Layer 10 of a small transformer language model trained on English Wikipedia (13 layers, counted from 0, width 128). Numbers have three digits each and are written without spaces.
Take only the direct path to the model's output, skipping the later layers: a vector added to the residual stream pushes a token's score in proportion to its dot product with that token's output vector.

Output vectors of the tokens that the questions are about. A number n stands for (n - 500) times 0.0047.
"ined": 461407520503401399480602527446547431561641417692418521467544580523521542503532573601535477530510495562512484426421619457595501473496375505578389477644532531564444594453530459520467396497485556561503551597594309359560533458396450497398499442589584589525594471436607529562520449417410624372413406559443423487446533546404570454513576545400512546417476501433321486393642532480485534577518
"ersey": 490418625493477464451499508400556417633558561472433522459582555495444471400540464460416410554538476533454449488582490394509533479399443505633485684657526302527431483601436509555593495463436472537421555379494482584586477607369564421509655608467507556591532496552492383574574462542430565550449430611497475419399509513499437421593585573595518495496448430554365387360549445499521693560365
"icle": 485563368493485425497581585369482431515530456557493464456544497571534597437569562566560326467522563587418465534483517435574505416477374411503482474619496435502481489390524516494560488521642515474486567381678451524457502513528541559497611420486567312533605473531625373315539416552480504511450532506531461539566628458368537371415499604579412467560333524580425565535443487583545535515559
"ows": 507503427500574367438534595441464393504503401578468509584474471405615538400641443558476556373562450617503649560602563497438485454536388469545441587527504597489433603422396546528578557510525493700454495430378439490546582499380480547495447495479495313432635504423438400424469573457524595577522528495543469503480563542497497514448632484614510530457365542515439412436664505433517480583399
"iety": 491544498494442361416398573337525434586505449528481346539487545450475472435524454624655501496564365623392467493567622468555541606543582516473380532530565443708430445460529516567535318546599433466529453542711517462657623516465396417615622463528498522373681543501528349331620430534361517493455412525524483579498542516331454409552573646607507478427322586494413505512436445509559565512380
"ail": 492503549495510585484522495359435519528511444472370515505480482516564537510624389571514526443428487595454436473576476484485596525495469528508588574558482472476464564468622539497621453407528585499426473413503491535474390494513477440459437497526506491518631524608497582561506515450300505645525427473566446499512553537507470311382514501588459549394450518488440451415493468577582646445564
"h": 513443584508513600514586568612479470419582583509585435574456521550487449510577464619471447488558497576465499546536529516436561523647533449406607448462486511410502499493524517372511485529391631420551486508510585449437425518464490521554549468502602454476521490567476491496521538691428485431466481477492563391539442460496497603462472401445533580378453526391455436409462440445528534439427
"mit": 503451563495531594492424532578514467397460663443419434570468588444541518364579493606535368404530546520556457427469474518540460440611317478613492552576494399613541438457551501436528495570406570582547513438663428569540372542409485477503617402489453412414588550479438453525549465576490593508422531585459476426536497572435589380510497426560513518473411513528389381555550615388542501554583
"ather": 543422556494432584406515514417460448594427426620534547532563485436391471537412471536435470480487544505408534498527739534496535578577418438528519562601480510533394545576542511449527394415561465474449463543566460595486440407487292454526626439553452573480597552545628505553477426639561606463430494440392435535438490582491430539575602526452391480494325601469326432367496634570504520521612
"ver": 467439542505542471507493371519568494487361502566492483449444515447542410517441436629586480564588566576460436536563504573511537558663416560454440581491527461408440478516397538546632587476386546553601576408510400534513476512420502535464535345432498375581524428567551355487443462473407624463444558428498587527430496617511582497537557557473536523544526453535371495500544424368527475524588
"',": 447452442505586499468443572502511472632497511513549548583542475470498491460561530449468515574574491554556570569487609446533527375555384406475457558570531429530392574565409363525558384642513416519560525512633559455493491511570509402542491430538418386443415528530518462484576469438486660487568369546544545576351477513482456562504510427593569371427521448608427428506516550377502512444431
" Championship": 418538511499581572524460624425547560497395563582427502368509477501486483405532558412531547586497371585524476405570502506612578551479362582502536543547554502496447449549451451478468430526483467506432594418499509529544610469406512522450597404477523508429445526588596437451539469589502510548456473464442502618401479502537470423427522543493515491390463493566537411507527531560510517563428
"x": 493500461500466437463457421501524432447486509561494486582581599471526467510518484529485509496573427529527517472567666514533411485521433610469524498503476506418553498540458509465513441463451561551610566449604448486425428581473600380531512464435475394478477449618549551431620521552572509428372520514392599596539473477470532592659451535470432521393541512505437482516543417414478550425448
"arian": 444501532479563457418656437517500501504458560560421436537584336380469602494599626550530451635650338566512508416469425483589584546552453470563410654536491482604381441448553510468570553519480408513441424552532519541466425441611372502421553550486602392480515678514570354516611532596413451457432413597473496541445503605417629440418525611455526519471502445445368484427476429445468575567448
"16": 520524460500451506435585445555598503496546540480506479550565567536533483475554493488561489553460427537477498535484486568533441573494515509482459466587545456445445445546513592549452402522428499525479527453450520459520536589536463522532531562473513435553463593516565492494439498477441485570452592457514414476479468478509520444421577462480459473469500506428362457523471526439504554500525
"up": 485455536498619563520532599507445512441421565515460450529503435440567521511580451493543523471514444532461412630533425528378407468581491545502508537520484497560396506561488546433477477542392513620493581474614463426468434513508471473548522524620404466549622441558471407531569442549556443410525593429560544399568513484420430476556515456488578472473546522541425416515497440475400626567403
"ution": 358476440490555521460591404507477285513457525577408463565512470410372550433552439566443495492566492649412516523555559527504541512492362402546442549555495470751490578517431542558501504438526490639467558393555285386606577432578466525528541544479629356404528513594689480358506346446460443540561497457556435479569535614336555531383557604447497570492470603625288358501520612535504590641428
" England": 485487553490487407465432553456556451606467521530448484438525532426493507475501432471503545499497530511576418407630513437478560600457480490564398489512572435427507536543490481598525457485521442517535489497393526615548649541524489437574653469536624506586487478497523435488419488563492435497477412484497514460463449517495491395458542534610490390460390511578517485438591464544513566525440
" includ": 128412640451630276323331646259688293779318427762162320415733351376262664276631636575490197282733464699381663418732642313710562660395238375719322607972774353743282659679401343572610316749767355734273725246694413564727630574273336358420716239515650195476622818612586343320769376660305681649400275621442383548311597665105601203549700623679345568496171648641125325308662969663350786607188
"ed": 579410450501579557497618437498480459564479510496473568520429554547568450511537363538593522653655525475576494400568538528518434382500652528403514538581449546475363557413567424407398415346385520562588459605466364477480474417506419544542536467483480459582604564556467590580521490563563601436399502500509538436519472562398496558458454503426524472444523436511561483505415495497379502555511
"ks": 466482543516567418472327532541454318450510525458465503563535561389496471526572595571468498403584392596539489336569598409514287518572563534525471522542476457587520611472552426590564455424400460577499540349521382404496555630350558448347556459537587408611547506485573396425560393506525303585658591422519540546529572618444426575593585501542485575417630546576405443475460604498525428549354
"rael": 449478620500582353492303582502553412542358591465477488435554452395563474460545595499530371440513515651450526322655462517574475497491443477587371574544522405521497485722444645497574511622502340525425538392584496635559414466404373392422494555458538457495513698605554436520634356518400533537439317557504518594401534510493495407509593606474510470471386539511370557455580517611488676528460
"usic": 443410477496590424490606504363493493522457468665532473481558444554331523395582509550497469490584434479405484511554453471522553468598460456610492583628497476711486554495366549648592440546722428421421542424519457543541581634376375444537472377383609539540511574462462349483572493550504500560459521439465543437454595569432571372620478623554465533386397515563366433337537553497403559528495
" than": 499527501501576457552511542430515564646440530484444403567459591495341518428459548594626453460529511642494567516550487496493481439429420393453473478487591512575368603605556481469528370490576435571429560405543332545632619592557462429520533397457433431628601472499567432456378464577434582316309441388522424480503436501525439551613553512575630517543467477520423519410590577573376582475539
" down": 468482469495589513494528546462533531519506470521508526459516465418461495406633509596508347467536598490549509556573453516590540508388448416498534463498529474515459595493536484471537463481454467554568546404512349484585433537452575359404544525489479466561522539503488537435540522418444463531451518533515458524549475450449526534537555508515457488573574495578583498359511579489447445520481
" control": 460530476498509504463458452463443507563555550490497460558500481523513535481615386499448465450518475477433536475512553496544580471474445532548520478495520428593420430475512487523396465442406549516513515459506440540604482491432544384474486501496589488532548568592583468509502470513480538555455538497414460581502527482426499503508564491536496630581268578554525474381582615537476451591424
"ch": 467479474507433556585468550494489464367414593470517499514486499396508450454551503649504407451614462551496432459593510568495442604571556539440605501538481574448475564420560503490480507455451556449508546482515589417446458610499413503448419395483551398585464512613529471499566448466490448478487512446418545530547576458515554543581504448531504521567481599501522524471470434459544489456426
"ts": 548400491504583351540374479463441418548395527509585524477520495384524499540490424572467488445578444594566349449613623510487329534571445497670389450560531604433555486390478482439520513442382523432454472523526432479479740571486546470495434453463554497440556504536609486341531499622546428487542515428417539556512515465363627509477501563464533482582561662599403519451605577415525530499536
"ther": 447574522493591436467472437488567521492478356471626521484542429452404578394499547665499538458508451547469576445574647495515468649649432580505326499590470576497354579586487463491388422568561507513443499476506393499436512592435439491424567401393400364475562515592555438445559420609530499441512595429560624389482544566433554538503513587519560497538431547546301440487569522396513451560550
"erm": 545468475504482500513512434489482436600534465549395383602484411406592477494578414653490364441487536543396576511551477460529556408597585482500523490588490386464486588489439536406601485481556558467493596530600545589489436532423480540485569472486495544432644582491401426579549550484383522510540428504583509465528493432540490341486597518451536446450413572493478495475485505449459604580399

Each question shows what one neuron of this layer's MLP adds at an activation of 1. A number n stands for (n - 500) times 0.00089.

n50: 440465433778345612397515539435569466531464491484392557706455335583531411487685367413551523558410534577502460519586527414578524551513370450507574471368392460426456413536456476456444554463290633421599580529515629486489415590392628566561560450416430486515528587559560491480524434447535596648411482481480460348590456485590467425464500464536457522411509604435505463588540584458583435491393
Which of these tokens does it push down most? " than"

n480: 522430489434546588414481428518358391394329611518507574473481491388518482686480619460444404493460389524435451451421478590491454579517471383742480415470472495476565566600445615405651461542562583507528558551464525491564351429569588388384537570411593539361495658529569345528561476539561593529569576512570519548487468430550444478438597471478579475655441484450517580530552529403370493651465
Which two tokens does it push up most, strongest first? "rael", "arian"

n165: 500406559423551498396599470543507373468615484596570511375395436535422502593537493623444380455483564465525595581454399498306447546553457533567650458428492545438516448404493585633543420631583429421358399366515539521610565517411651527605484548560602537529350537500439611489460571611394509505471550495459384416579395484409317575545459529421498527547465477491570559621507422591520378565695
Which of these tokens does it push up most? "h"

n19: 525322450406534517418498641394557472289476385372379458558673503438550413466605394397478497545529421557637551524583577527431397495593511414519441418326543455329570391595525461607425544591510373457484437440498500614465515463510421566426614446374576487612573515692513500637487545559534484559565274431340373554659544604540463649430444497556521482440631329588461699469490589606470545381542
Which of these tokens does it push down most? "ined"

n115: 631488600734439431558535425509418491590326481641543538516680347397577532565569578390488400414562510546372470500435384466575332463518546440420413529697539316524479514412603473517552543441423454557362614485389383483462568702504359616599309586514474530556491533523532513511486555467479460350473477548498572475477470513512545522622420498400541634488367493465520504399495556493534559458446
Which of these tokens does it push down most? " Championship"

n272: 415535522348404526414603507622522529487447416561541404495581739606462517701502601545456529453591430409514562445637443612558362518724492519482544566557473569437478636469542507396414537473593452356543567371525555343495471561601371370442478459301488458406562573599500472372475477601378550464540510374447299406394532561571552464578632454618480424649573608396534555441550510478466483471453
Which three tokens does it push up most, strongest first? " includ", "ch", "ther"

n264: 588418508675552462529390471522537566465386431444528464604436451446538463463350522491713554621430463570527482496444355326453557530557422528472452459416491527547565413480462528454686437443542537490596452563405455444500530635529586637455567479506453599466517425504387534541521562552494591459450469564543402592419563582530574472498416437504485502498595387520460549554555639358545456423504
Which two tokens does it push up most, strongest first? "ver", "mit"

n240: 643406624713565529446537521561440627553510472580278443468329434514581406564524466429561560643586466521698362424526542431576546539379437421526599563461495568591486550520383465402491321577478445484384453587483443574534547619572551620477343420491382482491420544514547538371555474370627469461536545524418417473536507478462451653444436520552447464458535505520545617388407454509536512535392
Which three tokens does it push up most, strongest first? "ed", " Championship", "',"

n81: 410605610332542555503425382658302506461469486600617482457403625461529486411476498557401594458415505444403523434354437550467396565505531428409388564500642500398604542504397483570585465449516398525538407362597543322553565445638608610598355511591472537460411587509543474552467538560397488352636547611568436463419544564524570490516369525525574493519401611528549489537486563495520540440409
Which three tokens does it push up most, strongest first? "ution", "',", "ts"

n321: 439578489481467453481493521537516419515444455486477500417531383533484558692376447603530540500517515495342502264519473466387591429536480535384320610676518429573472325477453566547566656481398640543595552566581369367527520459502659520530481412530595486484405500521561583471423570507591505465349633505447546473619427581437422632554472502482534411450558613613495597519525275479493576481524
Which two tokens does it push up most, strongest first? "ver", "x"

n13: 495491454432532512462594589588487475406409372551636564388425634416508472486573595474484410413436482498452521588616536591531500592514455410331525484503459509520610430463426539465475539563377502534397593448518551642585448498466475509559489530421456500483587414447387633518482610511410411392376563438534436558593515543524563583396593561429607513607434526482498371422548469621330522597502
Which of these tokens does it push down most? "',"

n51: 586506362566547441618525334457488540485521446418540410564521452252643544493648330645649503551545522435567523694414403369418537463532359626524660388473315280488565651437483511452603449554543419667545416404511604640540417625575418378488512418611362485463500585471445573760612518562578497357338405539639385602532391537406452509546445434523601566637459385464424276761552457547552392417691
Which of these tokens does it push up most? "mit"

n99: 327518445504512467512482580621465419503600520476379568493589386579452478604442514434630512335434591491478488558418432630622554531476431624385430531603547366577599444524443318632565516522435558416641539438465522368498548592396455390441399512427741382505590485456486509486363604498618485410462495614549528502626594476548398583312536517391362488385527389588553602460514374557391540493645
Which of these tokens does it push up most? "icle"

n260: 533610559476594440438505457408593505548432645472554413696375549543471535562469502536479369566565548523632544342479428466398529492412574586419529541359359549636551619385457395411446457668330468460523492402524532536559598549573430503612432450625631621461531490495345473572487549487428454392434438391520521362416518570411515479693463478594560384441623599610405379556507423718616318470556
Which of these tokens does it push up most? " than"

n114: 573516511358568518335492544529389547344693606425532565686545445649563497656400561375352430578531526531542405553385503564556429460462469521464539654328709374598290639521420482396461421320337487407425403489571487386547566598515500626607600508398381354622297500409521503541681500497481489540453497481519655484463429446634566514474580384701405450637400541403483490622513421421519615492410
Which of these tokens does it push down most? " includ"

n75: 391520624562596545370673473500547480495487537459488388442490513412476510326572397591332527564654469526457493649462448607439613613625526428492516562331610558426460460457521442388490555507591389478510513461587466520426450386617465383515490442432600331455455542607617619412404566461447460471379567560360377418469453575556629515578543577310569655567583542451421482488661490559373443591649
Which of these tokens does it push down most? "ks"

n298: 629526394581546478491424531473546558676608428596475471515427630434598352545517490542438386473482403562617617557595414563613497649406569449355427308645531250479405417478524517325443369398591435468536403428590433385576510427386495605598353457611593379544546388382596485406516656454466580455517465453620568442637513566458572442517612522458540611341538525469560593444527500561622485411580
Which two tokens does it push up most, strongest first? "iety", "ined"

n432: 450462549590423563538569522502411496541527592459498513446529502563392416657533462621516622532540394513489575621677357516529404708540436554642471593421439550365465637523600605610483326496515511545540445360478526478530451648420431512403445500513536409500600509543494563521413482452427431457513459466582509584496375569520465459416436419438611559580428428496392367537536406507523382511478
Which of these tokens does it push down most? "icle"

n328: 574558531573562474527479470484374523478301532518439561563481441410739561464493493622623500540448638418426413462462602476533442406597538465453406574536469567417495437471544511428429424590496444404505580486658527443431607460534423592498381659520645368436523582359491535441535481539491477473500462505559519432491535599405581598447525612303550645609518472442419403521363426440536591509628
Which of these tokens does it push down most? "ersey"

n198: 587554644419422602520511512417541644457553505577581454402605505369570443487461595560510510516642518584309623405392436482513477538548528585497569465516410489610524577495486438478458377424500502500458449375482612700486443340466409312567437529356433437453522313409597572454498445517401392522437643560512428391490466523655532556418583519284601604483493634466521598451604388495521539568601
Which of these tokens does it push up most? "ather"

n91: 475465532338418507735690449598500517529500528399613445397476367612507544503478507702417516525555549403464502564461579418476464527290519511630560408684464394483558538525480417538608448345584457545491340600455468435482493488513473443454454624505398549333448549537514456603529533384618540426457466576591540553489519538452474587625470598561567453486500577649373483416316493465502547549397
Which of these tokens does it push down most? " Championship"

n132: 420620582606594481596413361476500545554288408566548417622647530567510415473425413467469493495459403289444546388526636467617495430527381491600488565487409615605587449557528458420586428607476527420462552484521449564409637576509562500507532341547472448557628438542411401427454487386593555402490449632349434446570535526582400474428587679386698368482532475493463572443585619388650405396575
Which of these tokens does it push down most? "h"

n206: 391574356829375584491587581404521285497471552369535436505396500510437771589385518383612448508346459296559414412481459379436451611407624412382495528423535416484628519543552623605518483500482421558516434489478406596400626415502540417431593413605529676398445384672679446471476441612505574467555444532554487589495508602495683465525449381596543457453516568439511500549510600435434508575490
Which of these tokens does it push up most? " England"

n20: 387526353373492474581481515445515571414355445409492586484483577603409486516532408423471632603519502551484510575448562476511515630571406526422490536568538543446496537415602649511433565561494490453543620434657519591470573455526391498430490521473472571502423437504478444528448485475412498496407514530483605468557334488424542496543457373557574512557523391476536445563436669719387457477400
Which two tokens does it push up most, strongest first? " Championship", " than"

n122: 479553540716433571447471584329417332607510380524642409545446544572461502609423542505445529463331682486470582591443535448429547395420383656510452427643524508530293414440543613483519438445563566502612442407649587549544447547466461434550617384535383545411541548439461436556475360512517495531389615466580498594470517523507389592523434596575446393447474603473533536603470288409554529514442
Which of these tokens does it push up most? "iety"

n258: 389519416320597558564459576533487377421533500508629625535519455578522400404434549468365615467517411481479475550629464528387449744518485530617440489533458495533419435506464387436649464445535494430560435628390516441467484513443502489535473496496581462512402580435365470556474470609511511477443541498473390514613565498487566500589417541387631500649418449458520545544445427532605575483483
Which of these tokens does it push up most? "ch"

n60: 623373433219443320554487408489528461622503529449511437500532614531599438560524469331536614572418515368450547544470675509603577590562366441485609400407446775715583450528478325439566298477525536550547295476492489474346378503679401415407409494537407443588512472565456435640412597574657462599456503678497535544514583423482728491453511500377370564486520474446338693546408497366561781360465
Which of these tokens does it push up most? "x"

n12: 560453614472423627648549496465577377488477473603453454428398423509547585551418424369700614470262598533465478523516600482466380537466433490514540371549438450459509400481549394614594479562521450496615589530444582505453391418496591521531438609504624614506650489496483458510409500509655547430513494548478536361589513396470533535536478509560479511522337460542415438460420625502470453520460
Which of these tokens does it push up most? "ather"

n151: 481415413415447570512335520473477618524453352518443597440330440546505533503320545526417523502427503465331483523447554542510521473461500481602570415474304626413469458574485541610441445551512540473381414481524425419485369568410366500523366377495554442444613452598656490433484333548526508615669463513448500570582475656576477723588615552517568340461591688533470626454574627469671407556649
Which three tokens does it push up most, strongest first? "ather", "ther", "ts"

n11: 534539487409575522689322383579469535478556466410381473477396293420580436463429566505579500543370599617508538330430475358578354641537519674420512512439584604361380508545574547555357324484525431361519648592510436479492626575468555668480282487636548505515400459410475517449601367513598555510540495617457452473586479458414560625553513475505511586568619765551464442594447587495533379435621
Which of these tokens does it push down most? "ersey"

n286: 441312518586457584402563397440443448363463375417460602551463361418452467540543500556510498509442402348407535523538464577472623554426519620402666445421485505481468440585450573553546622555513491522428534564473425481518491530489478382482541543448576486504461588473562517442544474511412468585384587688484537580518595708484566588520571600582446432333475557506434498548633434452496387744475
Which of these tokens does it push down most? " than"

n109: 594673481847555491387551466561402461485468372500606401379621574551572571479464582384308445533621500578618512527418480602381613425518550557485376489478401500525444392344541455568628505473657602528441439495621373450449577475450537515540500507541620565516571466593570500514542542565456551338463566436353483511484635486495468301519460413549383400468536495552521624314484543447441476428583
Which of these tokens does it push up most? "icle"

n431: 415625539589534532453471572432520449519449543520445564425424388487567522542466524452474455543573479466390502417333566558539495390500558479539513593483432587560608532595545566464461565498354438402486427617542493678387528491504358540485482558646559451423609601538465558580332665339505564553522443684493482549474390536355670573461493504465586570389525397515517534549428526531388386581391
Which three tokens does it push up most, strongest first? "arian", "ed", "rael"

n506: 633611581329507536500442556504446616500535385566498447654433628404398387495472439436408451418511517523452614472491614486551409633473288566407664548456593621558426411556521464509507476572496542461459443535496513509379591412479425400535572538460457504442557411423550406593493626475484418522526603498526468496423594605495498528455351552482368470665536502540464586475445608386423477433661
Which two tokens does it push up most, strongest first? "ather", "ther"

n470: 545500495554620406488500512560559368482579614362459575604475525554436413535488560467461561363447482497452584314467531421525418567596500628318477619595522399510453460505430532433317532409431560586652394479365332515464543568450507427696502461580657410509557561490510636405608565475430423430519397492543583587541493467601473444661531500502566512433502419588603553510536500353754415395475
Which of these tokens does it push up most? "ks"

n138: 527405689422426397564459401531446428322581408554512556481581497463491532500488577497479321545424394514541608450278396518589572557409377602525477509468555513470584429559575414448557648455521539584543406394534466571526414667539469461461652400473355436429488446597421434616533503517643505522441447460531679540594458441553480544372471502454594381515473581560701417673560508668474325628445
Which of these tokens does it push up most? "mit"

n110: 400428401507639599503539493635459515476476412660586590518659424403567486462557633467534413636422483439509500460397434531419541437382409496607575442282382323431391554511500507425391577470379534568460544459522432524507578505576622581523551676468343369631638537422547482483438448611451596491402554531491457460455465621450498449591511574509545534458608606554512461549523461562394577424535
Which of these tokens does it push up most? "up"

n428: 418500441335593542533528363527558599326467584608455458482493578465484541433559468533381472509590510559362389377457542452386481444701551406435500560533420355412724607464473552745511478521415445486545505471511495502444394467468487417452414589656590535469470417404482363441462559574484495525453407583527521471586493453474376570453509502516519561463583637624659619556477515556570430641519
Which of these tokens does it push up most? "ks"

n370: 441448397526492445513482451652530530520489407457511523505405520743487393678601359595497362455439592535559441506624344551494509426408398642545430446546555465441198567597370580478452567456450618580461520486553532548571566430464602506236612422424406421594450549538487352443492564465358395527416585416618461531393590706584654534405438636452729444395625672510401454495580412514591533573481
Which of these tokens does it push down most? "ather"

n294: 691579523608474639434463441364493412502485716432567421451553623535350533505496461483460453480645594696495613469542495627425512530672483513541379477479453490459419587552491567471413523481454442548555662490520465636395594454560593353363403467400567542324457556409495439438565623681577536516484574517363476446482465444473443542439477415528505527319444583427551440439475510552532483493617
Which of these tokens does it push up most? "h"